Layer 8 of a small transformer language model trained on English Wikipedia (12 layers, counted from 0, width 128).
A neuron's activation on a vector x is GELU(weights . x), where the dot is the dot product.

Input weights of the MLP neurons that the questions are about. A number n stands for (n - 500) times 0.0015.
n48: 406,587,500,528,572,380,466,444,328,380,444,524,443,507,263,500,649,490,642,565,408,420,423,381,476,417,539,470,21,669,507,539,267,632,446,465,338,514,552,524,621,451,619,643,363,545,686,304,622,451,516,556,708,333,543,339,567,542,593,490,503,538,616,304,775,637,455,513,565,530,382,585,552,578,514,507,426,337,479,658,372,408,632,579,574,534,560,504,434,648,653,616,420,439,493,436,213,446,586,324,391,306,437,408,630,649,507,594,399,417,518,489,536,645,739,370,421,643,451,414,454,568,565,445,537,531,332,538
n73: 625,811,621,476,545,404,638,393,448,564,357,521,478,473,815,532,367,569,385,526,511,619,442,610,431,497,530,370,630,621,421,500,509,491,597,521,555,313,447,615,520,562,515,477,546,497,461,477,677,384,725,483,395,497,466,572,518,405,479,554,535,491,413,435,411,529,600,527,436,630,368,500,488,722,457,276,626,557,476,460,400,398,592,644,416,286,354,600,361,547,474,602,657,419,461,578,578,391,442,612,546,558,497,520,465,633,544,491,485,610,482,479,634,551,599,707,553,515,548,456,400,549,509,459,613,418,588,369
n85: 637,558,556,624,503,427,503,479,455,491,544,301,284,481,522,472,443,461,506,525,547,338,477,534,386,509,529,530,506,476,690,513,439,503,564,469,651,598,438,295,569,460,527,500,488,590,500,459,373,634,491,541,421,694,571,554,591,487,423,617,583,494,553,386,708,564,654,432,213,313,449,469,404,572,471,494,547,645,296,466,540,453,467,525,424,479,484,335,435,469,819,601,419,573,556,560,371,470,512,534,406,465,531,476,602,364,605,503,284,612,565,340,701,304,476,506,632,612,528,515,644,474,469,599,196,402,543,615
n113: 570,351,606,382,516,493,625,586,439,558,447,301,487,340,594,628,564,338,340,514,474,398,490,468,649,583,482,544,391,556,410,589,146,468,281,455,298,681,465,564,355,346,459,329,574,507,402,623,420,479,553,430,564,346,503,406,868,546,448,524,690,521,609,521,448,586,414,494,517,395,550,468,423,376,485,468,624,453,397,405,382,532,544,503,358,394,317,646,486,421,435,524,416,633,486,578,602,544,479,615,671,312,581,732,624,415,490,436,769,692,620,525,367,216,414,521,767,661,679,497,532,432,531,361,599,479,539,451
n115: 225,489,589,345,401,372,482,737,507,585,606,514,474,407,280,661,308,483,701,461,377,485,584,333,297,489,507,461,542,576,479,357,511,424,723,601,668,430,395,830,563,442,340,560,535,326,394,597,497,409,527,507,412,581,503,689,690,522,450,535,504,600,479,271,583,454,675,421,447,633,455,690,666,694,586,402,427,579,511,635,522,551,451,554,423,489,573,389,482,614,638,450,746,408,540,419,672,416,358,590,526,718,584,581,447,465,490,531,861,587,553,597,452,320,383,521,471,347,387,561,385,657,628,471,479,660,325,377
n145: 533,504,583,441,606,429,335,627,282,646,610,464,417,518,515,453,293,510,374,500,517,576,627,475,188,662,433,687,337,462,740,544,539,874,827,543,459,581,591,525,202,565,401,532,486,558,518,403,479,493,562,339,390,307,503,493,507,372,770,545,486,486,672,543,678,661,314,404,593,560,631,493,565,537,496,511,375,338,467,507,335,500,553,669,573,521,478,548,525,421,663,600,580,234,565,507,377,556,514,399,466,577,511,652,487,447,615,591,515,337,165,537,425,419,543,546,618,595,598,764,481,467,575,518,380,568,493,417
n154: 680,439,479,575,490,626,692,542,564,258,357,529,661,686,492,453,523,422,431,623,559,515,449,489,550,511,440,546,397,640,522,332,323,537,485,438,379,474,507,536,592,372,414,777,903,529,345,689,406,570,549,455,612,560,294,532,500,371,478,450,660,547,465,409,617,638,438,473,579,657,432,424,731,507,645,456,559,447,574,397,526,686,368,645,210,325,530,496,632,366,489,486,467,708,459,629,432,525,695,606,599,537,274,310,570,504,483,507,561,603,580,353,632,619,658,172,515,581,633,797,338,422,533,405,417,432,480,482
n169: 597,575,517,430,405,461,392,387,465,652,203,442,434,446,470,739,592,580,457,525,442,326,450,594,402,557,456,412,643,575,539,540,394,616,459,568,522,533,706,416,633,763,571,655,476,377,330,610,459,562,606,309,438,187,421,497,562,500,418,326,589,660,579,315,518,454,429,444,482,493,604,503,370,613,257,504,529,421,533,673,464,690,451,446,336,570,547,739,478,536,525,553,395,560,482,297,399,165,411,260,481,447,446,528,444,507,628,208,642,284,639,255,626,617,702,468,539,493,620,422,644,470,564,597,521,564,480,431
n171: 565,557,763,643,677,383,520,341,450,560,604,469,656,598,321,425,315,566,524,706,445,510,541,565,404,571,563,530,479,464,352,621,631,408,472,520,637,389,736,387,411,439,634,527,592,644,411,500,458,572,668,406,279,493,545,536,455,658,473,582,456,547,387,601,459,534,378,469,282,566,440,469,486,417,454,558,469,546,355,488,507,424,493,588,611,403,559,591,428,443,553,289,305,420,459,553,470,722,389,266,393,525,324,457,646,587,455,447,333,350,706,261,746,580,446,564,486,298,284,493,542,721,652,598,540,423,500,592
n220: 430,489,507,707,450,521,442,610,401,469,590,391,430,497,579,681,589,449,343,414,470,314,687,525,591,483,410,510,442,513,583,692,534,539,626,689,272,397,609,561,680,332,637,661,214,254,518,794,520,482,729,470,454,285,457,605,454,662,535,483,247,497,450,379,640,697,365,542,490,575,569,586,430,433,416,602,479,577,479,379,434,397,531,469,585,585,638,600,647,213,284,548,447,486,556,469,391,486,359,344,475,403,592,551,625,524,425,507,529,727,493,457,550,689,383,438,559,423,465,607,442,542,407,629,342,617,487,626
n236: 489,555,489,477,386,496,420,561,387,507,186,575,661,616,283,575,335,609,500,340,504,308,493,885,347,306,419,423,524,550,582,386,482,395,454,624,477,729,545,380,536,620,323,493,652,474,508,625,618,523,586,304,671,608,250,504,337,636,578,554,719,685,575,481,571,381,262,545,515,533,446,480,632,527,270,402,470,385,534,595,534,389,299,444,618,647,367,477,519,456,596,456,451,588,436,442,482,511,441,522,371,291,417,669,497,386,532,758,410,556,535,508,465,603,360,293,850,628,458,419,488,347,437,616,673,356,406,662
n260: 344,456,408,570,417,618,431,349,500,436,343,438,411,436,306,362,444,556,500,407,608,774,524,559,500,519,623,223,551,614,388,582,465,464,690,510,567,507,555,560,421,678,490,475,463,174,311,454,522,595,365,549,664,573,657,434,448,624,426,456,564,602,408,577,490,478,583,527,503,453,667,518,500,520,537,549,615,497,602,456,452,668,541,387,563,294,572,593,519,506,405,468,562,557,546,478,381,531,695,442,665,693,431,427,393,304,488,723,463,542,348,246,573,477,611,691,474,493,412,375,437,500,468,371,652,439,642,500
n269: 392,706,355,496,349,521,618,510,490,555,665,514,424,164,597,431,411,392,711,397,474,430,555,311,621,545,564,659,562,768,538,249,253,350,511,493,525,291,517,473,628,490,428,678,567,479,391,643,497,612,579,487,384,553,407,695,310,539,811,346,555,394,771,479,500,658,621,487,435,497,381,472,563,549,561,461,577,530,500,566,604,567,429,379,369,758,591,507,437,493,602,514,542,445,430,659,534,567,476,469,627,413,539,452,519,381,412,423,630,371,493,249,582,433,596,548,534,269,490,569,454,613,428,614,626,486,523,486
n330: 564,580,597,360,430,417,480,624,401,601,420,355,400,482,344,252,478,456,374,556,490,528,428,507,387,665,460,521,644,711,267,393,295,542,402,620,420,604,486,630,510,652,455,483,632,383,457,618,436,525,714,567,561,594,584,463,614,436,343,660,678,545,533,559,676,396,367,139,840,490,409,612,331,375,320,479,504,456,457,532,563,464,524,430,489,627,315,655,560,507,566,569,324,541,521,644,432,367,497,412,529,513,393,676,458,827,427,687,610,518,401,471,475,435,476,389,601,603,436,490,315,425,389,483,483,600,575,627
n338: 435,716,465,312,591,564,642,530,258,420,468,369,654,392,609,546,475,653,553,632,497,478,468,513,476,565,698,539,578,536,414,582,518,581,570,596,471,402,388,563,554,509,500,366,410,431,663,613,456,494,524,284,421,765,613,611,661,679,512,617,361,549,527,441,438,405,420,494,491,382,580,477,559,721,587,444,591,607,500,404,599,355,503,478,560,634,384,522,413,687,445,469,553,314,469,439,376,533,546,509,494,451,327,403,457,470,465,542,387,488,438,439,580,380,411,457,503,422,700,353,564,408,503,500,345,699,752,503
n374: 567,613,450,536,520,452,554,507,520,707,437,398,442,580,525,417,145,486,507,462,344,665,626,299,415,493,550,527,471,540,372,432,534,633,496,542,428,354,496,524,626,560,294,294,588,458,800,590,553,461,407,284,521,392,350,483,514,454,434,439,635,666,577,420,353,362,465,478,493,473,616,617,482,567,471,419,684,383,422,459,330,347,411,549,440,370,278,604,416,528,706,490,465,661,496,626,395,612,355,674,347,546,549,579,407,425,398,358,544,518,708,633,482,468,235,683,684,416,391,624,428,646,725,323,654,483,549,377
n386: 378,471,596,400,497,373,557,424,571,740,566,636,494,438,263,638,386,608,216,703,441,426,332,311,402,271,436,575,638,550,565,380,503,231,686,528,518,504,409,402,419,549,380,811,460,444,486,500,444,465,477,431,373,482,390,436,676,725,649,534,327,596,556,334,458,486,290,643,490,436,460,538,455,698,598,714,546,653,602,437,452,642,415,465,433,537,570,568,510,497,534,545,552,247,542,422,557,514,418,483,558,581,711,486,541,520,458,574,475,409,362,590,439,567,575,579,545,454,630,373,504,716,607,420,210,394,529,545
n421: 348,639,533,500,568,520,453,402,543,524,376,466,604,757,301,374,588,653,408,463,526,196,462,424,573,414,698,527,540,556,616,514,629,521,546,562,521,423,483,617,480,476,379,378,553,593,604,530,490,483,552,363,674,141,297,673,343,753,561,603,309,486,507,197,369,687,364,465,456,744,415,606,390,549,561,410,371,553,409,578,312,385,530,572,587,470,535,500,586,622,574,439,538,342,393,336,560,567,493,261,432,430,368,446,572,644,500,533,432,486,453,447,581,588,537,409,370,493,479,575,638,592,490,281,655,517,526,441
n434: 468,639,601,625,496,527,447,657,615,752,437,681,550,625,293,277,254,443,402,625,478,326,344,468,466,610,569,538,578,429,601,584,357,524,435,429,642,420,397,401,450,661,535,709,451,176,385,511,623,512,623,448,528,403,361,378,500,571,383,492,562,566,773,340,405,632,691,108,531,362,443,717,374,644,541,464,552,350,659,407,422,676,665,496,520,523,417,552,173,543,789,523,736,546,472,527,603,424,756,563,353,526,464,488,486,308,526,511,430,701,827,520,399,580,608,426,434,575,670,484,330,485,597,480,654,446,379,429
n461: 305,573,437,389,360,412,508,393,402,458,97,558,678,496,347,454,715,515,504,681,581,711,317,457,338,426,368,413,646,593,396,579,657,496,360,648,428,270,758,511,572,531,607,599,590,504,590,574,592,586,422,674,318,468,678,699,614,555,311,571,442,481,607,419,527,573,438,425,450,504,625,447,184,599,520,578,417,493,378,288,376,385,557,415,611,633,508,643,597,408,397,316,636,374,613,553,345,587,443,554,642,413,292,367,585,660,529,391,411,617,516,540,388,433,404,420,515,684,383,289,612,795,723,388,431,546,616,777

Each question shows a token from some text and the vector x that enters the MLP there. A number n stands for (n - 500) times 0.014.

"re": 514,490,419,518,584,540,424,463,527,388,570,415,499,488,562,327,510,469,593,335,599,478,379,478,506,566,510,566,540,447,420,566,507,373,377,442,619,460,499,716,495,620,453,522,410,537,545,531,638,424,350,621,513,541,462,531,503,406,408,386,584,704,362,501,624,506,376,513,473,486,538,499,515,454,420,567,593,623,334,707,594,516,554,489,603,551,461,532,504,443,506,655,401,497,495,625,648,447,474,441,549,515,540,437,536,340,566,428,470,532,427,635,512,401,536,517,349,523,400,557,394,478,560,542,452,487,415,588
The three highest activations, in order: n330, n85, n260

"y": 497,476,497,573,672,654,461,438,538,434,512,416,355,513,539,443,447,537,483,450,513,400,273,476,481,476,539,571,523,500,540,525,560,494,366,427,670,520,424,621,514,524,484,516,527,481,490,502,471,484,348,752,459,548,596,422,554,416,517,498,634,641,499,462,344,548,415,753,448,441,481,461,464,457,467,487,534,555,346,673,511,487,634,508,390,477,574,578,491,439,369,552,424,493,527,646,590,435,576,502,451,592,561,359,384,528,500,493,506,435,558,660,557,546,418,561,431,584,433,524,359,507,441,573,513,558,345,490
Which two neurons fire most, strongest first? n85, n73

"6": 550,493,426,513,626,565,514,364,590,439,567,415,564,513,484,411,558,555,462,483,537,498,471,503,477,579,538,585,572,338,556,575,529,470,389,447,546,483,470,665,420,573,514,524,555,633,527,453,656,476,310,533,602,630,587,451,518,452,533,401,616,701,532,441,465,492,437,551,479,571,416,545,507,465,460,446,650,551,466,576,647,435,443,553,494,498,559,527,590,407,279,511,512,258,489,640,619,395,436,453,540,539,523,455,497,379,469,456,533,462,474,576,489,605,333,531,450,528,281,424,481,363,534,471,489,501,386,441
Which of these neurons fires most? n171

" February": 512,539,395,498,751,453,601,344,494,391,527,420,403,532,500,403,550,647,560,495,561,481,403,522,480,582,460,590,587,486,571,535,593,559,303,445,672,553,467,701,410,501,500,325,443,564,517,457,568,598,462,648,454,539,635,440,479,437,561,432,491,659,344,440,425,447,481,591,451,426,513,574,520,461,371,435,451,598,443,622,606,516,363,543,434,593,597,491,593,490,223,521,485,305,492,515,494,545,464,472,433,616,462,369,467,403,484,476,502,511,527,494,582,602,488,615,486,651,470,507,467,450,488,646,427,543,411,494
Which two neurons fire most, strongest first? n171, n338

"in": 519,477,441,542,495,585,417,514,518,298,592,464,370,544,527,396,517,552,526,448,542,459,333,422,547,497,570,597,550,576,571,459,483,442,437,473,640,409,554,736,473,615,449,401,476,567,523,589,506,482,322,633,577,489,488,606,436,424,448,352,625,638,580,494,552,506,454,577,439,434,406,447,494,544,511,527,527,531,366,725,508,490,524,542,543,562,476,534,656,445,341,527,537,546,591,552,610,448,427,503,575,438,510,418,378,390,448,522,513,641,409,613,509,519,476,616,369,408,427,497,203,525,475,524,460,525,421,533
Which two neurons fire most, strongest first? n269, n115

",": 462,443,392,538,559,571,567,419,520,389,542,486,473,625,526,468,590,492,606,445,531,528,365,496,545,446,484,612,434,233,586,481,499,530,358,512,486,536,469,580,539,536,539,512,463,502,551,407,574,515,475,627,499,522,504,430,522,556,539,493,721,695,523,518,486,533,376,671,465,586,431,375,544,481,462,560,527,509,369,680,638,500,447,464,455,537,534,531,521,525,220,496,470,459,480,480,586,489,536,531,494,499,465,439,361,490,547,536,398,497,422,520,510,647,445,562,457,535,352,440,378,391,544,516,512,536,384,422
The most active neuron and its activation: n48, at about 2

" return": 447,487,410,455,628,559,584,470,447,350,545,445,495,497,601,328,509,508,588,545,461,451,432,530,504,530,548,487,572,364,627,541,593,614,349,485,596,554,458,629,388,639,469,513,453,501,444,533,566,429,419,518,519,537,545,432,458,507,510,366,628,621,387,492,218,453,425,725,455,485,491,426,553,349,538,542,559,608,451,716,461,497,370,546,459,681,513,445,455,502,260,490,468,468,550,634,442,475,429,491,442,569,530,448,547,441,651,560,573,559,474,576,573,509,442,545,540,496,395,496,432,477,553,509,510,559,381,382
Which of these neurons fires most? n260

"iya": 513,477,416,486,613,605,475,351,619,390,558,419,447,589,516,478,544,608,486,422,546,526,218,508,543,507,528,600,475,385,575,530,438,548,313,418,669,528,493,517,435,482,533,553,420,437,517,433,614,426,488,567,525,610,485,339,429,511,511,314,625,691,498,553,405,487,475,502,413,458,553,519,447,483,637,442,472,523,426,551,676,613,553,375,488,582,534,561,473,397,398,491,583,437,515,623,491,447,520,484,467,685,517,489,327,338,600,489,540,609,488,469,404,602,606,552,440,533,487,478,397,429,554,574,478,580,416,502
The most active neuron and its activation: n434, at about 4.7

" in": 341,564,259,564,681,538,586,379,453,455,613,604,327,452,433,358,459,608,501,498,522,491,507,438,547,513,501,550,568,549,588,602,595,505,313,436,582,477,553,672,449,525,543,462,446,404,675,507,564,575,443,632,519,502,496,457,489,430,479,427,590,665,525,392,403,446,388,540,475,516,413,383,514,438,508,503,552,541,373,592,610,570,431,395,578,526,565,518,555,490,130,526,463,418,555,582,439,576,470,505,503,506,516,605,513,383,449,419,565,516,557,487,500,518,430,558,542,501,407,542,463,554,510,515,506,527,416,628
Which of these neurons fires most? n461

"ac": 549,391,274,516,658,627,467,348,493,470,579,603,414,530,580,495,543,527,545,445,505,528,407,425,568,534,495,534,481,581,409,494,562,587,388,673,418,542,558,553,355,578,505,659,445,494,447,610,567,474,427,426,449,404,483,487,498,439,438,516,570,644,355,464,411,422,355,502,520,590,494,469,459,420,464,417,587,459,459,612,572,419,503,407,669,642,520,578,712,539,351,440,481,388,628,547,569,468,563,477,516,599,536,483,460,368,570,438,574,474,455,572,510,541,473,612,547,574,371,433,418,362,514,552,522,600,394,387
The most active neuron and its activation: n169, at about 2.2

"tract": 497,435,360,580,620,550,464,380,543,414,524,471,551,497,616,370,591,548,580,463,455,413,500,474,568,431,567,420,543,354,536,607,625,607,301,505,417,572,493,559,284,529,547,520,466,511,406,615,499,349,417,515,454,461,519,577,513,506,507,416,609,652,452,461,266,399,367,789,401,627,371,367,635,506,563,440,517,649,430,608,526,501,493,485,477,660,516,509,571,507,380,442,495,463,581,553,527,478,528,516,484,429,500,537,530,380,504,510,595,556,455,561,444,440,514,556,486,519,581,484,420,529,483,442,398,605,464,471
The three highest activations, in order: n113, n338, n421

" and": 475,485,361,505,524,429,437,435,536,396,532,493,438,626,524,473,609,461,546,443,466,528,513,520,493,533,532,508,492,389,505,528,427,496,391,483,494,490,505,573,498,541,458,535,524,500,532,504,674,486,418,576,561,565,582,396,387,468,537,441,782,631,525,587,463,484,381,753,458,531,420,411,537,431,538,525,573,557,416,628,511,486,502,443,470,560,542,533,418,513,97,456,446,571,486,434,476,419,500,488,434,534,554,497,491,331,610,538,533,524,526,629,477,496,520,556,509,549,426,519,320,427,506,593,525,514,441,448
Which two neurons fire most, strongest first? n236, n260

"Th": 479,390,316,462,649,631,438,453,606,441,572,509,305,523,579,478,470,600,540,460,652,424,428,509,477,446,524,565,457,398,502,514,544,588,336,446,551,529,532,418,397,584,558,526,501,525,534,469,575,576,511,526,382,461,443,539,467,451,508,552,638,679,398,438,297,456,324,511,540,599,487,416,528,380,482,476,562,558,549,674,554,555,507,569,568,625,642,444,547,472,304,444,445,358,534,574,581,463,525,482,459,628,554,530,419,350,564,405,514,458,529,620,451,456,547,637,613,548,384,475,451,400,528,524,485,580,398,473
Which of these neurons fires most? n145

" can": 519,441,448,494,529,556,416,298,589,413,597,602,390,623,520,486,537,497,511,443,511,510,440,534,577,397,505,593,421,387,526,453,497,606,334,470,504,420,477,717,579,579,517,490,391,446,543,590,659,559,419,605,523,364,529,455,429,564,533,292,630,612,443,591,398,584,356,636,428,460,449,382,466,393,563,425,531,517,399,615,550,431,454,465,512,491,450,387,669,516,261,464,484,558,542,568,553,378,466,488,501,539,569,604,527,431,509,554,626,522,512,667,482,454,362,535,509,566,482,480,441,508,470,600,581,626,445,395
The three highest activations, in order: n220, n113, n374

" In": 394,524,316,581,670,522,473,433,427,420,500,540,394,511,514,354,474,662,562,519,637,505,518,546,530,485,494,565,566,550,514,517,516,501,311,465,595,459,539,601,511,571,567,395,482,440,606,537,605,562,443,631,509,474,507,471,515,445,466,512,642,741,505,460,410,507,360,500,406,558,475,354,431,473,521,421,526,558,428,626,620,566,456,405,585,506,516,452,575,481,122,447,446,388,564,588,508,519,440,485,544,500,504,545,480,385,426,469,484,567,473,561,447,561,436,549,541,513,366,498,420,480,485,535,587,554,406,568
The three highest activations, in order: n461, n260, n236

" ex": 467,428,329,483,574,526,562,370,461,506,617,414,393,390,581,343,582,557,562,447,459,378,388,479,638,523,471,384,527,425,557,413,622,537,469,563,497,555,494,697,452,519,501,569,393,524,542,628,537,449,445,622,440,458,562,426,455,565,512,317,581,610,377,488,325,514,372,580,513,581,486,532,536,396,554,471,477,476,550,579,627,592,462,468,586,659,556,528,482,621,258,601,433,331,629,440,600,459,512,498,519,530,616,509,584,389,536,528,517,552,478,595,558,498,358,559,593,530,390,412,352,395,511,375,522,563,429,474
The three highest activations, in order: n220, n260, n115

"OC": 540,416,512,526,861,498,563,357,470,426,544,507,447,480,573,367,611,552,452,482,604,514,384,504,485,483,576,617,602,451,645,567,501,500,398,351,525,447,527,539,350,471,445,613,417,478,517,540,522,403,431,704,448,571,493,506,395,491,396,474,669,676,407,569,541,463,476,583,496,527,434,432,549,486,430,495,505,557,347,624,609,546,495,403,517,536,588,573,558,370,456,560,514,369,530,640,532,546,529,491,526,683,491,520,424,479,709,394,408,486,572,491,512,491,464,459,375,501,509,382,514,381,497,440,478,475,403,378
Which of these neurons fires most? n171

"tro": 582,509,481,536,686,556,525,388,505,459,602,372,535,488,612,369,559,623,581,453,531,459,386,472,604,507,502,506,414,362,650,637,573,494,412,427,466,528,398,459,465,587,510,459,446,540,527,597,574,451,265,639,473,597,607,584,437,512,488,453,561,561,512,440,491,460,321,650,470,540,449,494,397,549,443,441,579,519,498,592,553,451,482,480,441,516,560,444,611,368,384,497,486,296,572,617,533,518,539,494,538,501,486,345,397,531,512,612,408,495,557,475,425,470,543,709,520,526,628,500,276,553,418,456,550,629,364,456
Which of these neurons fires most? n338

"be": 489,579,405,572,808,424,401,433,491,426,527,437,365,454,585,478,554,546,469,428,530,589,320,372,554,587,603,717,428,442,581,515,606,515,322,524,649,467,447,708,553,640,606,492,418,507,549,494,550,343,345,581,427,592,585,551,490,620,460,482,590,619,456,479,543,484,399,566,440,411,408,445,557,511,468,394,621,533,448,630,606,572,496,497,455,410,422,544,533,398,382,561,452,474,566,523,522,458,493,465,527,434,536,397,384,369,547,566,477,500,474,634,439,472,482,602,466,454,397,477,471,571,533,590,489,578,396,473
Which of these neurons fires most? n338

"tra": 504,534,492,446,635,597,539,407,564,440,617,304,459,478,561,424,568,581,553,459,513,464,355,507,595,540,557,587,575,312,523,530,381,437,320,349,571,520,468,699,375,643,456,554,320,563,531,484,569,515,352,636,530,541,624,371,461,477,489,382,603,676,583,489,450,494,407,587,443,536,400,411,456,488,606,477,514,507,442,643,584,577,455,411,504,581,516,563,591,518,481,554,519,342,569,575,594,455,614,401,518,585,500,406,275,505,601,512,492,530,526,485,499,514,435,528,506,525,471,507,333,511,413,428,411,501,412,566
The three highest activations, in order: n260, n269, n330

" design": 513,461,403,543,729,624,457,337,507,412,501,426,377,598,466,314,594,634,513,557,522,453,457,586,526,510,453,584,536,357,563,448,538,536,377,457,511,545,506,705,327,541,567,561,518,503,534,542,614,457,331,544,500,417,599,663,420,479,405,430,642,621,349,474,378,540,344,862,480,530,459,451,485,478,502,472,612,620,493,649,486,433,495,535,535,556,609,525,549,501,267,458,469,433,450,618,488,506,427,540,548,515,483,488,499,460,563,517,581,517,538,567,501,483,481,510,405,507,394,393,398,429,533,508,472,514,413,416
The most active neuron and its activation: n421, at about 2.2

"t": 486,595,372,527,666,575,455,527,618,413,605,385,478,513,532,391,635,510,550,417,712,519,324,513,412,553,520,503,479,434,630,421,508,521,417,450,617,339,415,701,485,561,428,571,467,521,504,473,577,395,494,574,572,498,540,498,479,568,519,363,688,625,391,475,543,475,484,564,541,444,405,546,562,515,515,556,570,574,449,728,444,461,482,468,436,579,548,501,571,382,385,541,417,547,396,550,577,378,615,480,518,460,504,351,445,484,503,485,504,540,507,600,481,480,490,612,464,487,423,427,396,496,452,578,510,466,366,386
Which of these neurons fires most? n269

" other": 419,444,415,537,587,568,557,343,534,620,582,457,354,454,437,380,505,457,502,503,593,489,416,527,457,476,553,436,502,454,493,503,549,491,290,513,554,465,599,538,466,539,468,477,490,471,475,527,545,542,271,572,384,480,564,479,549,461,481,471,676,635,397,542,358,579,442,669,566,481,436,527,415,451,545,470,672,516,501,555,635,473,477,572,435,550,589,597,581,498,35,510,515,389,506,635,489,522,553,536,444,550,482,478,538,518,485,377,472,558,515,557,482,497,545,598,423,510,388,566,429,552,516,591,492,557,413,581
The most active neuron and its activation: n461, at about 3.5

"3": 460,546,408,474,674,586,511,414,517,442,605,551,396,510,509,474,424,565,476,517,615,330,448,502,503,527,509,660,521,499,504,629,515,492,340,493,545,532,413,627,432,578,546,469,470,509,538,428,492,462,263,488,437,617,602,393,561,307,453,474,601,676,455,465,419,563,426,579,530,442,374,506,517,579,479,372,727,579,490,571,579,462,432,466,526,634,662,590,547,391,280,560,491,383,496,603,547,576,502,456,543,594,637,490,501,378,608,479,514,467,475,532,491,473,487,528,387,564,420,480,477,438,543,479,436,491,395,449
Which of these neurons fires most? n386

"de": 571,415,275,545,686,550,454,412,422,401,577,478,408,486,480,310,495,509,539,523,526,537,418,458,582,405,611,615,512,358,512,490,545,530,409,421,600,433,474,514,480,530,536,484,502,502,640,605,505,379,328,538,569,480,490,412,503,408,582,491,679,594,387,496,419,547,389,514,412,560,562,462,467,430,500,411,531,480,519,504,554,554,477,428,634,532,464,607,629,602,353,613,416,499,674,646,535,519,539,440,527,506,572,402,415,424,461,552,381,531,518,625,485,478,556,540,592,557,346,547,349,473,569,496,559,477,393,478
Which of these neurons fires most? n374

" G": 528,442,454,493,732,569,421,491,691,527,602,412,263,520,480,389,455,602,454,572,657,553,367,476,518,431,455,515,463,329,548,571,562,617,340,532,555,553,494,552,471,527,546,413,480,494,484,437,600,438,457,618,458,400,554,538,435,427,521,426,680,659,509,454,380,454,441,613,555,471,429,384,462,482,466,533,538,561,518,622,504,642,546,498,522,549,483,599,521,471,333,537,539,317,466,686,367,485,504,497,449,667,499,463,414,417,663,531,473,385,423,573,510,555,498,634,525,459,466,433,421,501,522,591,515,514,392,424
Which of these neurons fires most? n145

"at": 400,472,364,561,581,463,422,489,528,586,610,425,259,537,526,456,600,530,457,480,612,530,317,559,552,304,480,583,495,580,477,552,607,597,428,450,586,437,427,538,444,349,600,534,482,390,553,494,508,401,439,588,517,612,597,595,549,396,485,396,634,656,345,566,585,447,477,501,403,451,400,511,496,505,523,560,516,469,407,713,522,529,486,640,554,597,511,532,576,474,411,469,541,357,588,593,528,503,475,504,573,622,507,484,342,499,578,466,519,533,610,501,360,457,508,564,567,417,544,399,333,439,627,544,456,533,415,371
The most active neuron and its activation: n115, at about 3.4

"ck": 613,446,468,444,724,443,506,507,531,557,579,416,343,501,590,484,578,579,548,430,728,467,386,487,549,442,616,477,524,460,610,581,515,477,338,464,618,467,371,618,462,436,487,569,478,542,469,572,540,394,428,582,572,526,546,603,475,521,377,375,641,647,300,516,490,471,441,618,489,380,493,468,542,496,433,558,528,618,354,718,560,448,539,454,544,561,496,439,475,327,473,556,353,477,498,567,599,484,534,482,618,544,449,414,480,385,673,580,467,456,454,531,536,464,474,520,545,558,460,413,419,427,488,491,514,462,397,395
The most active neuron and its activation: n85, at about 2.8

"8": 502,438,506,498,630,512,577,379,585,421,682,353,416,515,545,404,545,452,496,460,481,550,378,456,458,685,509,570,577,344,515,563,495,487,413,498,576,523,479,546,432,521,477,497,524,460,559,415,474,518,258,428,552,577,550,484,529,486,483,424,582,725,447,397,537,462,497,582,585,519,340,474,407,506,381,445,580,581,409,635,674,463,456,566,575,564,644,459,552,483,371,561,558,277,422,557,606,491,449,443,557,571,597,527,391,417,603,547,559,551,411,618,454,481,422,629,467,528,452,436,423,470,564,529,508,518,366,464
The most active neuron and its activation: n115, at about 2.7

" |": 524,573,494,489,463,486,509,341,442,346,556,444,431,534,582,415,518,527,476,527,646,484,402,467,598,446,450,669,526,384,555,458,520,416,337,452,545,527,575,540,457,578,607,475,441,523,475,464,505,519,406,565,578,500,573,521,543,420,468,505,682,722,400,489,382,477,319,621,541,427,513,448,486,531,547,494,479,578,491,637,646,467,507,573,470,594,528,419,506,496,245,440,491,427,539,535,628,505,583,567,496,637,568,515,429,402,475,373,462,597,465,568,519,508,459,538,528,452,465,498,412,281,542,513,469,516,382,523
Which of these neurons fires most? n113

"V": 450,501,491,494,708,491,491,330,515,528,688,475,375,540,600,438,487,531,426,500,572,517,460,439,571,555,464,593,534,487,471,567,432,598,352,436,590,515,460,616,395,582,433,490,370,500,530,566,439,411,399,630,414,569,562,496,450,415,590,470,666,675,488,581,443,471,462,644,533,563,406,518,446,551,461,422,536,556,497,702,539,518,437,417,494,529,623,528,584,357,487,555,496,398,493,724,502,565,469,459,490,722,474,479,398,393,674,383,440,543,563,468,450,464,431,437,408,491,449,411,447,447,458,521,518,559,386,414
The most active neuron and its activation: n269, at about 1.2

"ung": 482,516,434,485,469,478,421,485,538,430,508,384,326,443,559,423,599,526,480,518,676,469,175,447,594,460,585,629,494,466,593,529,592,490,335,416,622,566,459,553,490,430,587,421,543,507,527,540,544,482,434,605,577,593,525,454,533,470,426,380,622,717,487,487,423,478,461,558,391,464,473,488,582,434,583,500,571,614,356,769,573,504,527,458,522,618,480,533,532,439,402,477,420,531,557,591,607,438,400,506,562,654,438,517,436,446,551,542,466,506,436,488,485,447,522,611,488,556,511,435,316,471,511,404,350,534,456,482
Which of these neurons fires most? n85

" introduced": 468,497,462,510,657,536,555,435,564,441,455,488,562,493,538,319,471,557,506,574,622,448,458,492,466,509,583,620,495,348,592,462,565,536,378,530,492,521,421,604,453,521,539,418,545,486,477,498,527,413,412,576,565,447,429,477,481,555,525,340,649,668,438,485,404,527,434,783,408,482,490,597,433,496,569,585,610,591,507,663,620,402,423,500,571,510,488,492,584,474,152,490,473,288,511,566,516,452,541,487,549,573,531,456,533,362,545,488,532,558,468,597,532,553,318,531,456,512,370,411,548,382,429,523,461,621,388,477
Which two neurons fire most, strongest first? n421, n338

" largely": 529,462,468,446,643,468,479,300,520,427,501,549,484,579,472,392,485,512,458,475,557,547,455,498,452,449,543,560,532,416,627,404,515,483,363,655,536,427,419,574,506,506,555,609,456,482,535,550,716,436,183,601,458,476,403,375,480,474,484,475,688,610,525,475,470,551,408,875,475,476,450,490,528,527,517,476,613,480,462,565,558,468,469,491,533,606,553,510,565,546,157,494,460,484,558,563,546,392,547,498,541,570,564,540,516,405,491,495,524,577,471,543,475,501,417,533,499,530,450,493,438,544,462,505,461,484,379,579
The three highest activations, in order: n386, n236, n461